Layer 11 of a small transformer language model trained on English Wikipedia (16 layers, counted from 0, width 64). Numbers have three digits each and are written without spaces.
A neuron's activation on a vector x is squared ReLU(weights . x), where the dot is the dot product.

Input weights of the MLP neurons that the questions are about. A number n stands for (n - 500) times 0.0012.
n12: 452685509210582989396652335254448743604430451522579434570506418739364649441514749327302398708418576182613471697430731514651566448411328741588641564456701545142717439563603392403549556662406409
n20: 311516588502392573480540477609539568402622424328484674510569335724496466639600615496372560522699327481435515364435540243477420441464426538608688586646585446468412410342533575463393599531408550
n22: 579781449327447813607662405577643487569266818600555562309660625694458486598556458475383544500477719489547558642421803357622476430494549683421606527469750435513571581497446505312480679376367553
n31: 474487622601532476543296597362460650486518428397350420490383724656598513472357469646589323429358448548574307592600526531441543522434136670710420435608527491396626480506438327480395584418364569
n34: 472553876432714557319550513325430719380246737614514706263297749808538678409538805599572276873479486452244526414547391452570460459512440620540586489514663239288699200592421373534316244361510559
n43: 483363504499361770622548450492531518471427538529233764586614310518475548587246607523403377579345488331264385622303585521563627377616613486949479353783504302412547488543422548573492489399552523
n45: 428603527384689741527553461352410535560581676577560682499715518488655425536629755368415260437551420505335445550350357350558614439590336578604566572540585318271743523473582384691424443446385528
n52: 484303370467730827420600472329459732299643586216528516736399578590391524512236404443267268415456582145379445571348539647644411807435365734444585371674706417301412416423598492460326402444285460
n60: 444633424451344481621387583559656664454418621629388412316484417378468496620542662590299387390476568480646292421395419542470509475777386417465585434587636477425388211652521513635477661553423360
n65: 348453240400633765336764443166429589549577601449382591464718437600498402485604399487375699383289429411410553808456456609755407499441260286440551269630636407433539495387728570508492286407376596
n81: 299683477142453689543528379488483532595381648532341426516616579265492574758442609567383660537410260480381412601540737569482631488498586658804519317498694347229361419659632533783570428196382513
n97: 427398492477634759321686648448259602539855492841339711677783394474664564341287599343420494450384728801519336680546522279557708340750424715383676217374638546349563433572388667503368504433461465
n113: 287480428460582473724558696515493580507509527673399519672462538498722482548418534512375529544491510496491538293510451432438471591491499431583416492443487406612373494591702586492443324501518546
n117: 414760427640252891485983546601458450408353525351574589569404567555605643450423325508286554394421548411684587468324692530737703443508345450656690190431701382546510550333478444508668392503469524
n125: 411497561413452551598370597290567627376262481541239465400436650361705542497488596332498394508398561356336362635456492474451523240478468600502518477697611252450713540615330619467353448496428660
n137: 379383383309447420359595571434521460494713644646513563601689560803557595373383583445338498436520581537538522424397374492502490656575316396857536399683577460534485495670383461616225289449395590
n147: 637727562557294480643540610514536441137529519294612348271523565467670592751483591519191364757424439585368458605372714300523665483347528630517594414486691369421510405543299369496450530546542672
n150: 312514401549541743545373668341177445504685518515440642442397519628654400575630662275451498463463582350453450451310487529418384619582443568350543401595864466271461386567629501320470545467548491
n152: 125631733690712541595329629389401849237657563621470512583516927357596644853596625541498529576530913410457398375485633248506578688501642759463657443461597432318626181490662283437342392449575488
n160: 272736484356467555491216603464547377286504783540409416440709651570532578478547588525479287631656616397556348705247789190459421613470467597637921503517968270474782602657641633563741718500601687
n162: 434508407487180532396460546498528461653658548431404754365714512695562345610653503411415559403543401258424560453536450512505596587413433294520602475487665387434549431355529536344365475544388544
n173: 548349412564496671250617599701250391894474501604406572502517520516716396490355463335561585487471625579339497657469445468828710455536281379493459435527736318545570377410359546734525459286431718
n179: 423524417263544645429525631337611565285164725385476776520501589230422719776260775534428206600253809314323629768460475479447731353771232585583870455361638608137557614516705569634560536138323450
n188: 406550520244268637708862375515376772559531532520616746644485438408413617380465676330384450611499395255415569677373702324547530432415462417585871421441586351397525436609704302401430488596578543
n197: 382518649613758476432419531169176435297414533478113513330410453387514480728367529169289415452571731384333146366497318475622354587557262730595537436538503616248377366602369515401393378422163577
n222: 610577745444809519518494782427315294652344489563606537588624677626578529761612539547344562655593453601465481724382582282581733517438537400489686523688569289483679510491475323450413411438444550
n230: 500408545439677466608530712444476585719597558577427460616611637683616369437300625445367453525553747453466644553387361369531446395678320492371558555481423351270536487266480404371257597278227480
n241: 559572721440299585335694481515243550644838569558401430498487483379521438495486576330358240470313387532382503472389580465546486500345725304700584431674494457474642480314601336462679615557494728
n250: 336689404461469325404460704411353478466433465371508652139361568471421671475667646422426413784357397548534360709426479430736670261535431621595551499601851542655625541652467493787545653434579501
n251: 569441599688516567589544767553319518287585526534438621525478462533682616537254601590333640444453574467285548588423643280460850605474462632687433380735572529339498520542542526486419242593339580
n252: 289723369519458482479539437230417560355589400512435547445226314520534357371573496420662594512507478549350402421435557473445452543516443607451675474515699453298339591508534430466324576457476597
n253: 599504535583517426482526363306492397426511312617472613349703405470569429572519457428242538575469572361661498541505533452784370529426549372536491350510606308513706383263580533663465474515462567

Each question shows a token from some text and the vector x that enters the MLP there. A number n stands for (n - 500) times 0.013.

"G": 513564539424559554563452430502467531507513362581592529572562479466454433522514565566508478465492394530456559580577502509425494422617611423529286815333459487489561517535399402483441472488567509
Which two neurons fire most, strongest first? n45, n222

"s": 560553400525525398510449525502519528539463427533488634679449494450364480559542517666497461570546410445489562545690583496311526531510646416534326521562556437539592532480460608410455441605552512
Which neuron lights up most? n113

" College": 484511482475485323539536520451522418549521489503550498651589521446489355512543434683466399504531453559526613617463437536235530588462578491486351533520451534532495611616361485503462391513422463
The three highest activations, in order: n137, n222, n113

"ave": 537545562654379471419509416553346469491518498426549459508473496397460412549585539545470521563651506496411555502527379511334575535515554559502204516480470548547384454586481450560445486584497368
Which neuron lights up most? n251

"\n": 609564445454392500615361425360412467506557383443508498557539484560368358569562459433526623561462525648500464429649479507350604535475594460370474582451556518449490431589431547524427469633514552
Which neuron lights up most? n252

"3": 535618484409464367379490451561553454549456431606503479481519470538484421482632424640571569450565488595496483535592503551226496431513591526538411725563538440457510501525389595553427558550549490
Which neuron lights up most? n252

" O": 637545480503460486560474416527579469478509455603560563596506636520396352587488443612490457439539477507538589534462332459443578502456619470285490737373524561488556556461390455508540500489549425
The three highest activations, in order: n22, n222, n230

"==": 507484469470540488566430440574489462510510459442597432479421454522354422533361497564753418418507489593454656571583532356393573486527565430416541507437536518470614524547312454511515365523387472
Which neuron lights up most? n179

" University": 538539518440515450533568525452490482509488568426583461706520498411438321547570356594575483444503454470427661590512440616336589598443560552463423541487495582557518550494309492525398403495390438
Which neuron lights up most? n52

"all": 534503466543391389457481410514506577526514447459481468471596463429369435521586487603489503595432523578407535578436361496283559583530540399592227480499485460468410631567513516464561441612554521
Which neuron fires most, and how strongly? n43, at about 0.47

"off": 643514533507457619491489357535527568525501323523619498468588387585462520457501483632496467636618429523551504538494542566338391554552524554426343485521426396538563464477369575488509552497551306
Which neuron lights up most? n12

"o": 536574463547449451560432444573406490601549469511468475553454640488473400505537455509441582485559473566504714451569451469316589563462529434586177511404537494538517571538422455480451613532513507
Which neuron lights up most? n113

" are": 622423509461471456535553431528362506529495412535431576503419513343354438498477441576581564493600446482497606521597614450341607454658637459435543411463559516512468430568403571454489469552707517
Which neuron lights up most? n188

" well": 743526481433472581466558423559417488490442446484520632569519437352360398488493400588594509440516418465514608571579445553400498483491609558566462306539565489511518422580382516564472493532614394
Which neuron fires most, and how strongly? n43, at about 3.4

"ro": 574496404457438526434462400493578428539649486551582453629436612482550358485543441520483425417467514531558590551585434381452594655527603491511332562509541552633562599536428564437564654550637507
Which neuron lights up most? n241

" L": 640526458513460373544456483429397358526520454637544431656479488529381395563436496584558525477467455506462577480568385436388431393490486511495390790478540530558508539579548442442375477509455484
The three highest activations, in order: n230, n113, n222

"ile": 581608394466397475532446450560476507464538558534537582543536550504403364544453410557499547444505539481445671624512440447365482654482675457489225377504543514506575517461392486505539476594533463
Which two neurons fire most, strongest first? n162, n251

" her": 698531463504481464499520488545484525496545558515567592515547500485399465544593523599545577435512473541475527621578431435121486440454606493400374451403605397531571487517470472462458524477508503
The three highest activations, in order: n22, n162, n222

" is": 588451499476464440548537440523379526516460446509461603531470457332327387496536445557604622497589443490467583490678592429397641443690595439451497468483529505524547418531469565400491483550686483
Which neuron lights up most? n188

"es": 574547410653518580463390531520428431562477477546467531618441529451362447466445453602488475477587440491570563522688565499447515548515640486436219447598543446634574521494506579495593508615489486
Which neuron lights up most? n251

" as": 575576419501385451536465416546401476522416408470504568551466528497425390586470426507541610424551460481489511653694547517249524507520529566443328470543640427518644540567388490483428478534473501
Which neuron lights up most? n125

"ld": 696479563503372545554398375525358562551425507491575552516494400434450416549496519511566463566461446609462489638555397564346467449530574432532296479558588464591531412496375398485453553560577431
Which two neurons fire most, strongest first? n43, n241

"e": 580575496667400422550449326531409481546453421572588576531398582400359537580554404488452479559417536465501653553594485538398490523490571448459312518560573453505551578463434485468639646520551537
Which neuron fires most, and how strongly? n241, at about 1.3

"f": 680576443464473454492606465563525436392469358575573558559493494478329489490525433614528599483515525554350571514560413554578452586581437437415386632562540386546559408465393551473452622591589417
Which neuron lights up most? n253

" and": 613458457447481509467559413533491485512471478587598430503485462604498437531478457484504573455516469449393445545653447478130429511501594450510356452506493513522526530614353515495338473579478528
Which neuron fires most, and how strongly? n137, at about 1.8

" ": 557515468526559420471542284514541568579513386550597511544512571499341446396361438500496547534477408656531625377548545577503514494592409501438427727565523512563506569430390473523408479538422446
Which neuron lights up most? n230

"adium": 581644441475493454586561447522420460461515422484522635616523527430464436605525487502485539509473432560460615549514552522258503582513601480506181514478570455480583464530484494474449426608490390
Which neuron fires most, and how strongly? n251, at about 1.6

" of": 619614519457513514441545472560397462495480437453569454512544611538367388550570432488474568509578527509503450588681545523209492517559518427400433484597578441478518557502385463600433491648566401
Which neuron fires most, and how strongly? n222, at about 2.6

"ings": 604609431512500495534501470547447498485489482468518617629528539463396386582497493493505543547468435558426582540589552485278497560509591487499156457503575433513597429540477502444499403604476414
Which neuron fires most, and how strongly? n251, at about 1.6

",": 493468419455471411498528373453519493475508474537480488417441523562518437508417361565493563444495469565408658591644478532178554548509597561534382548571428405536554529636476519463396528581510406
The three highest activations, in order: n251, n137, n125

"de": 547519442528520461563609426478545522571488397480578484585509506376411466489510372538511569433462611405418632483565467523465577599452483552574217701536486456503481553490362499548664574525505543
Which neuron lights up most? n173

"12": 455530554550433372489489402509619530486456486545549508514432510462356363602595427526475482503463567574509594522548383548184453564414623409468360641527542415500461508506453537541539534533552578
Which neuron lights up most? n60

"on": 516518468573519293396444490512427319423530451519564446608510508401543344527639488452518476491599568449457553528546455584384522580475439624465302612464556585511484499565342490395527549572500462
Which neuron fires most, and how strongly? n197, at about 2.3

"duction": 649572398504493560491546408483403468457482470531571560592544553513425502566539396508514576509472406590458725633544529567320369529459667474490306362520518475470516590461504565538473459578479449
Which neuron fires most, and how strongly? n65, at about 2.6

" H": 611504512510509453472524458447459517536504500573622535623499513438440306616479501563539519523468484460406583614532420389392436528591509439505406801396552495476510526460389514427422496565483332
Which neuron fires most, and how strongly? n230, at about 2.9

"ther": 729423458450457447474534498603381472446497569381539562446533479521401443455560519588560474507581434477572479596492441414175512527497597587431399466477423504556409497500457518593475402550493447
Which neuron lights up most? n251

"18": 454529494507459419396456415516601503478426439544580550562457533463281342518558450460474493489542449480529570532473403543226534530475666447523382657555502466514484392482374585510567587536540542
The three highest activations, in order: n162, n20, n60

" to": 664525431428528604489442392660490514603510368467538466619525527512474443644479491569435452415561532413469417530681441549257552449550549473478453422467573419499432483487437412574544557621562500
Which neuron lights up most? n81

" S": 687572487508528605492433477510448493520503439575494554631478540584357410566491478548429475522537417441481538631680424502388494512505516514425459832507566451474571579545430472443535489556520443
Which neuron lights up most? n12

" educ": 626587455433439469542407533481592381530435395490564505610556504375423455559447503552445438448413477537531620719587409596505517484526424447525528349457469580537508494666277562562498557522525490
Which neuron lights up most? n179